Layer 4 of a small transformer language model trained on English Wikipedia (13 layers, counted from 0, width 128). Numbers have three digits each and are written without spaces.
A neuron's activation on a vector x is SiLU(gate . x) times (in . x), where the dot is the dot product.
The model reads these tokens: " express" "ion" "," " g" "ender" "," " women" "'s" " r" "ights" "," " se" "x" "ual"

The vector x that enters this layer's MLP at each token. A number n stands for (n - 500) times 0.0065.
0 " express": 552430526259785523680474568568398772661642160301657665498290730485397569566298706640511421619345434624511596331344580611406240467256282411515595409394386286354712414443416402636384508341444365497389377567490583391409528624666728657562309287715374454715324391539425386376668468553696610511718432741551120574663629487509268369328170460375451582632586718289468307716687322625545673533554
1 "ion": 461463483511573438670246502446602859676675178214466235405500692694426686606207678429521346636208399559480623443265420500594443633296391414564595445482335368492551219464374246668649387508391323687377318369806278451549599606568677721509614330549683480617388314641348354460621658494516444578668323885519221694544578615387415340495336416390442576560650529202524429667581279705586730518443
2 ",": 478457588407699560612442475334301670601828170383833314454403509589499515642493643335408392533341477743614580418545463464594380406476331539716604395488429353519452361492385332554421356422263443520358374560477587549546513692712833688649536396590362473572353592444541361488325743538692395587620291734486027619406625556478560571277323545421437606535599678239316297566433442505581743446683
3 " g": 532395485284758569716520360263276680435681306331517224569355581507437710557323629632517528587231495504525513507635550316202468434459383596595660538431342320284804290527564269479334503429507669544407442474414495412626531652440570598544306463879543660594446511554570230483621540320719411602467350639747264379667656711522635419393311427528453680387683663308473625627489301441656838453657
4 "ender": 562449630549545489715458461455402723699681178579496344410342749597472513619103584417568366536098541547654759287182307431320514334407433393394658442589242433423650326559410332517484408560254348683399413648688476283689468780351688653459398573666474548396275376503595351537594644526556337460716483728480294596585640504745329558427507387318348480630830784368542358655572341574720697512559
5 ",": 444507506449739555654481449273246638663807100388773182432425551598556519577473658241395350487379466708609611382551374428566409405409351483768568438508428321456438383518321295586422358492276473571290365556539557558553474684686825643566482456600346449533409561401566355508365707453680388577650293653483099572328567580574559636275479527380415610457623706250388336580388389420603706440702
6 " women": 569524590442719467661567581438246711586592142388393564480519695548542613551287371236652425517241451753644592371371261503446304567349467440413703227603214332343503209400513303586466402494477558553388404638568366542659398709634716583393251581683593510212133279522546264494621623442612320580537373616585179703587641442695418554503316428442397483438746820361558363392497282631718706486601
7 "'s": 613550546504728597749424441229371629729727055288482262460474520624487685608533522117373354449417470578622600136437277423188309302420389483504574509382365482429451289320259347615455482456352456576312528364538348400646271485406845658366324452580550560314429456423479446594760580444587394483625251730314237633631609530746445419581646402448320567621676586352509540768448504689524598568587
8 " r": 509405474654488613641563422292314604604642389465450530670335542614556586455582530539485491471437443428516576571483459534402426186301350661556553390154182233304681233538802380609274437573489751723390441389464333521553435526578788716534335519705543474416292862598657178537742575500643471651711402840659108494482595461696525474377232354546581659474716641307385406553557415494707716487657
9 "ights": 572569352588553629682386546348634598716624187519214352493406738538608650714251640353629423582399377685504491334378439264482296462446424529552660412596286290457431329354296259488417407497609357553530327491532369359713440619429859683489500302640691479379278305505626222403721679695615230575499355736441251758544553417555319418459440455362417577485747592258411438562425161623575729600527
10 ",": 440513470462775540606469476260248598658830113388749183423405545618551577544476646262404352474432485720591604360526286410534434407405340459783573461520456301444437402536322296590382361502315506586280376569515537563545451691685835644533493471580386415524428511397614365466396676415685386585650324600479056557290537521566571663299495523400423604406661695247416341605389410401596673450701
11 " se": 468456359553406510553608291255227560421671281477402402478454565599500707584413663435408549434182547557504678468381438450436404496468501582602738263408341284417668329394575382613358619593537554778286500573501339394485598558550675605418439533629521632564135773710390237437530551276710416585731271786510116571657628546738518651437332554659334621447732814265657491504600271764570636501626
12 "x": 675551425397642374580297322396304728546634216342322347637416572586558563657401438395541262525330355632389425576517395427238600454337278422481687548340357372424598181531244259536562580616572471603546449595691421249861377576625953678536468550793385598698499505575632214510711796422572427648574247689563282566647425275556322577408444564486455647444710535288336353575489568581375614498633
13 "ual": 574534645651429710659316412390762708572699150246374380348436610794438598552337506265414429544450443410654652233450345461389423481408395479615626464608426318435529326444488202678510473389469287726377340536722376380637299631580647630522376432717515631323437320458584375528710706254462335759543297681527158591551689516791341294360476422594439604540517559158405469678660478535580695655569

Each question shows the input weights of one neuron of the MLP. A number n stands for (n - 500) times 0.0016.

n12 gate: 491371494406538414366469619515512542445500263515414555612548491588368457641556434440450294491628515476530509640588524509523558519605269576488357580402432475420506607628429592503363559572362236414393652472497457506410482681623420630503518363581630488435555459398329625531393370616585543607459522563620355525281581506715546440641467545613363506575340302418576239519445530400383650509265
n12 in: 455524519586490446657401547473583598500510390586583549466597497791382547537481352491568311572617512494536481515429440562589633544521443476288532533531500503595461500617371403464199563516625600593462555392576414485433555540418533465488444602594572556458415348420440603608249260521612363449560450434709436580612384277576288430720615512614509644590397346452540277462351458551326705485581
On which token does it fire most, and how strongly? 13 "ual", at about 1.8

n144 gate: 570487457643579584373553594448300402483428500386483649464519453635606541560620662490500534423510631380581612573668652344544507520575473402688610372560547382484325504526394421564631621565519383546524675374503438425536369576468640254297595532570487543372430669544685737735558463410444557478503756389393555397607604536454674471543299510309540342545369461510622688619321539541593554434864
n144 in: 426526640548472384569523605445500500447462514575510431428455638537331497563510399435377311339460602464652378417611445404506454467611480592314510263411846615465235366298689686490530588616591714556354665450611424575393431368445545435484263432436369536510375583503395578596430623513528383590225436514591527444494513593529658481218542503572389685565410567701579387585527513481577695431667
On which two tokens does it fire most, strongest first? 7 "'s", 9 "ights"

n98 gate: 252677363549513420546446326457582578582431665541367525581618587426478482585586497491394625525588570556466393528579553430612373356444593524656585546345372429366537466607457454518321458386354441395497588266478443475348359687593625510481639432526612270325570506500625720332518376561297538359422536642643549392413460421631440370649503608311481448531718540493560461477443333567627476617327
n98 in: 442406539630441538547398561476557447636655644384605512646485506571572509455524639385569344707443634494538336437491368476394419613453451643503391515599564401451581474437611456572578693379739618563457545728459554491553417347574587537646463550731701434366582410408602497551561667377526594573485337279311581500668544461274368376536368526575601403453393427509506429460521582529473493489547
It fires most on token 9 "ights"

n314 gate: 544583601465317598626518599340367470613491360494448433629485488606372569570485455625575358456594497545536441361328417500274406635422580671491405674470383684479541606300676608438542460509613360585703609467371231616691512309351526393488483541515399461506506456457491428445456469535545283382419469438449563278503458579533560589640610565464506450376481352462452416356405586693457477517468
n314 in: 521467432524369700376531403500774297368503484530270282500392444403318514479475509464720277384546577557512459451594491497421460516711547488527580402580531318636512487472423510391582538557630449488399472564657436425500467466434512427549374461419413423598610592520325405540604605515529617521641613798518437472530536488473640398660407542582690459506465507649586669509380464600657777485529
On which two tokens does it fire most, strongest first? 9 "ights", 7 "'s"

n284 gate: 522461301500654461459477581694638458708449434516543543523542426557497669431490600610629661423451494316555615638405578394459470560594534582411452394632507706592557453678375228344497503276594225550425549596409618610613405530419401623412522272490470187468469532509570617503500397583599394686476675318387558447487419540493385380626468426533429373352579356289540293568500510449414554538763
n284 in: 372437565435328488500546472416740772485532513455365436439479680340506506512395425737439490648717411554512550644429290334526479503470696433518706539482621412429258483420450573432360425563467506589566488512500591491383473433455630345573348536481556341455429521407479579629464429637631574440506425631542569592467428337585634506316503548400569544407478422528579546789518683550445433523339
On which token does it fire most, and how strongly? 9 "ights", at about 1.8

n287 gate: 506557515625521528719399568554385563404246630637549532517565441524337415633725537494436290433682478735537524477622523610633396567725521536363461433564620450377628374333553593483474521610526551526509373483349425463404597454554678494526450455626418488590464559536533342506659506503392427511426571503316473387446565526446546381604622460356388386432645405548439538479349517492453402412473
n287 in: 467626475576437461288396416557545554681368490476470369618416395734469471396448449674529471476415379488494513427392670586453482658545348404577519512656525544435579340460453551432391338406458425472387476689734576437509427527644409516458462461395583598500497494448588412714429491310702359455678388388446393442482398417554588488564348339500599503667318591516671300444521332603380350587385
On which token does it fire most, and how strongly? 3 " g", at about 0.14

n55 gate: 596589509626494454333617443514546549564503552399465345633600464554529448596509397529427603625453497537420434523450449529547447541629548394596633494573423506579593468386443390444474497518319406696560599582402546511408408591537534488373497443411476596262224539436570400324469329812584535440341518497486587553374399374465358520395717346500417536602552416398398359515652666469559306450537
n55 in: 521479512673339536471348497700337460584699607448537568420625487376478509363503534277503445512447602460400561522393503447325428349631557625584577711382557440413410585556491519437441576609576409410443435292543580448552614432503515690734438458588673311596480524322638820572650657557417516431414557595494542584576577391669611333534330549481725452449532622545553450573478409512538581592412
On which three tokens does it fire most, strongest first? 9 "ights", 4 "ender", 7 "'s"

n123 gate: 552595503473484579425444401472494624647516343614397322549341424596346586669554555755512555439525648472527368497803353613584688370319420533618536467550725394373455510475397572515416315555383647556452528559463481423500658469629518581534584649459418594321678651470594533547539519306487544348660551446534726353586420503515603356441592399556659425500474503558357464503503583452406554301533
n123 in: 564658328564585546395516400348374500529507559453370437528401606539449413687439587568349553488560466457432363292603419598754623446500587675613539463681506500527558507478417457595484403337432562535451623541727513472634456449534357552616431675426516412690513384394195375487237608451527395405558397484438516573546435617390582543487357664270577579398364453569330374438440568406637438392400
On which token does it fire most, and how strongly? 10 ",", at about 2.5

n179 gate: 622459494478229596608408603489611425449488477497464578478475517408624598632511467398329372402478384421527612422548714556489545514503477682478387549702565477616459573514500410505508426512417489595598606528533586486514522466549619535486513642477466553717509478481489614604440599579497627364532428511577540520418544646702411585413393522333457404342392390538587468290587382411700616702506
n179 in: 684368403414417591496390514375648469673625486678624548603656689323451624566587517595332403393510427267432631355493547552569469752422282599373439507742395564487543722642560482597524468706717398618340300521558531337615507376300633496476536591500594531711515600470560556545577483564493580819535426366490461531378391434729469588441470426521655346615421294375469352621528398590636492579605
It fires most on token 13 "ual"

n85 gate: 500431571600561746324389591446549765444614465479574620582524512478599448546475645373418420599574500566416468356470518528421577497506494612577391637525344257521631429626318468361497337304452515534566402411667543524554293401476455653515497620266432420428584589582345592432414413539608519662427682553506360460407461336418454440737602461607503388650317304551592430446500509544500480430620
n85 in: 497463662536441445388746436692516431579477474553604585428553522536411748712446286438397353393746549519426497383412382481476443388599362443448782518551622519451534345519472520573425316572556515383532450497547431379494675257429585425472497439551455431512394515446283486630576551534409360325484329358577500759475727513419440503392472574453490379660408574549418611461459351439386393539311
It fires most on token 7 "'s"

n213 gate: 546525525371627411647597471466316587535403756500556572568512595535472583472503528531386585400378639482616319437599525538587541402537545476515399652434357667427370630544436487591584749481438423550384525475630531411626512560448509471478425415459659650330437452512515413261403506363493519305478535417568455685466546531556332362600534433123376640503556363616522411378201494391554602375362
n213 in: 528397487426643522397640347647424383583609623348455452585384613471683536513584616462421576491570481556403388560613566315448589390585412412426444611564474382469420413548438520586411614612409319669556481430610586375415557624390558308390369255523658710376419663491537363500627564565398616426281591581584503465472500410513379441388600575306461536562497527490586582382391500230792222542493
On which two tokens does it fire most, strongest first? 4 "ender", 3 " g"

n204 gate: 579554402450659449622695464414490497507443534394568240609462391400716291353579637302450439449458519475608283204856487510500578520570573447465358244702431433531359464539459439434549533309241443445493581487644426510478690578580569443519407633467470380652497575503541486565418461551510611595360453566430527536602478549429613494608414462309513503465452382530529407520307302378539443614333
n204 in: 509406744430284512599408526525468446305431607431675411554472613386439476720545638525445755404561358575484612369586597535656538364550630524330513441542218428586478392452506470595456555530478509567648506194469364663528468634466540599513506385380506487481524506570294548372438616360568497373677520490732599564506390612301344506503444335395581536572517500451516473592583616380529632688674
It fires most on token 2 ","

n290 gate: 602632285620556500473414406569529573398262417611452423576494532637644645458500572487512387599497515569697585608469572481506506464676624491429427497295383543457580765510472567642675373270535284385533694395695506403475408724522543417509534547400839516562540608531432596587605642571538452491579640539575523676616607699396525541682650600529464474403326588520554448431606437605564455351517
n290 in: 416493410570431445514241581289540628323555542454616440612500763354527337320480611383335521590470468630341538716551614563560360382487551792465659416547466388564455427510484542433335788418451405650626543404493579526549503553523638586543589416490409596494524551519660710450429580471454336387486602721542431410627579460516560510440383481444561555403729500665643598599290699494353330582706
It fires most on token 1 "ion"

n25 gate: 532557427456197444465451364533421431357673544461506536509286445481418537457346491452474500403634632601485541391558470652715533571626615689494270482524660335570570454658435519474431484481581464320634306573392482629578491570342453525569494488639429485426494767665336542521656528521399656624522534444500437479577401531575337563488574527560568311461338694428512468491634399503583669595573
n25 in: 520582372703437523479443514536607493557455612493510554626414541452493605493792404513404291559450503625523448728400431288429359425626442609383538608318497541669665379571328588299617466472477582614421517342619650374309513772467335625463580503548466322454429497503442810237484331536468446278417562589559354527543430406567650375726516651500555528444388586420527545749544368646473533442451
It fires most on token 6 " women"

n145 gate: 684528430485543380530427600556462268516585652591437509569407539494395587437356435624551411568456332534336471661488627554548532612316594690442411807414513422702439410478411701332503426438425261551526314491534626562516481595432521503657600534545426487500457607542531612672396315540730427466646591416432451503568569554556415686551475515629635536546536544252690590646506671369423417449390
n145 in: 540581507523443420479325559523660510589450539493551383571490535700459545280552423561667610626288493534497514521358278318523321531507472559414322540500218430275440328658490636401500412366594389321546562558341497470571745407524487372320336710476670411550507676667464382710483334707405410517500468493476273366362432486381473497548510369589552550560385292426678451835576594632548429428493
On which token does it fire most, and how strongly? 5 ",", at about 0.48

n186 gate: 285611537560562591412560416608294567659614411469429432553606345329600473378575503547535647409568459561655293644503472369611540397335558432544727431506762471478568320429473580308545315477480514435745415486601571439480461472480470474480516384408428477528449492459607494526624434497530511475515570419522482506578528372612517642440650522396399415467512678649548608404491542519557447481628
n186 in: 489436443473612550376506503564455500566700446525375483511645613427403425460491514402437624555463478606422570565511374451628691275604561530434716494557656634451492624403464610434452546444517453403520344332778548632598373491581602665523331536468506375506440404544431543543492517547546557411631453471536388540508475406390548634357475762338546411653518409609622459395474595442681435511431
It fires most on token 10 ","

n224 gate: 584579470414447564596491309416317350485561478568461536441430446375551556509467412705705420523657615418666540553692404491628572476497518574578398310572473695537483523491488612549615591549594471491528334509570388494547353485444428404612344804382518503494447664543601465578630569460510554459625509488424494688611620539562764453458407512515679429523537475291438475414237404454491529452466
n224 in: 366435604398408581431537503419389605681530290554354471409379567438549522362555427500673426570411467520427338362492514465434503471480307467417169494555576388625591622589478479475457623482421463644497440589511503573531364460827566536358574458485456698522497378434494589569400442489393601628594394570472464532596475439568577601572489452491494649643524473630411492586656427320529500434349
On which token does it fire most, and how strongly? 8 " r", at about 1.3

n195 gate: 503687521462475414333491417515272563542556658398533340530414580500403580470454500485341566664431427553388394388343636724540657586405568630617403521461644612515660447440515569506467574425533426473428542736649566613390497512619684491461370762482485560309570520286532458461494537471296576612426565525369559588479473637425563426370589373416297572385551394541449489469397361544470622385503
n195 in: 594583372608484300710544640339605543331558702414428341355488516331678579594509332457458445455503313378543462544518524541473578516368411494494419343397484605578488670432322331320460627420460650347497519572583565552628531494341560597435622757434497621554602389586446450662355695618576412527490465459576481450601564478466587369475326503509383503479233467539407512602653534395610392577595
It fires most on token 12 "x"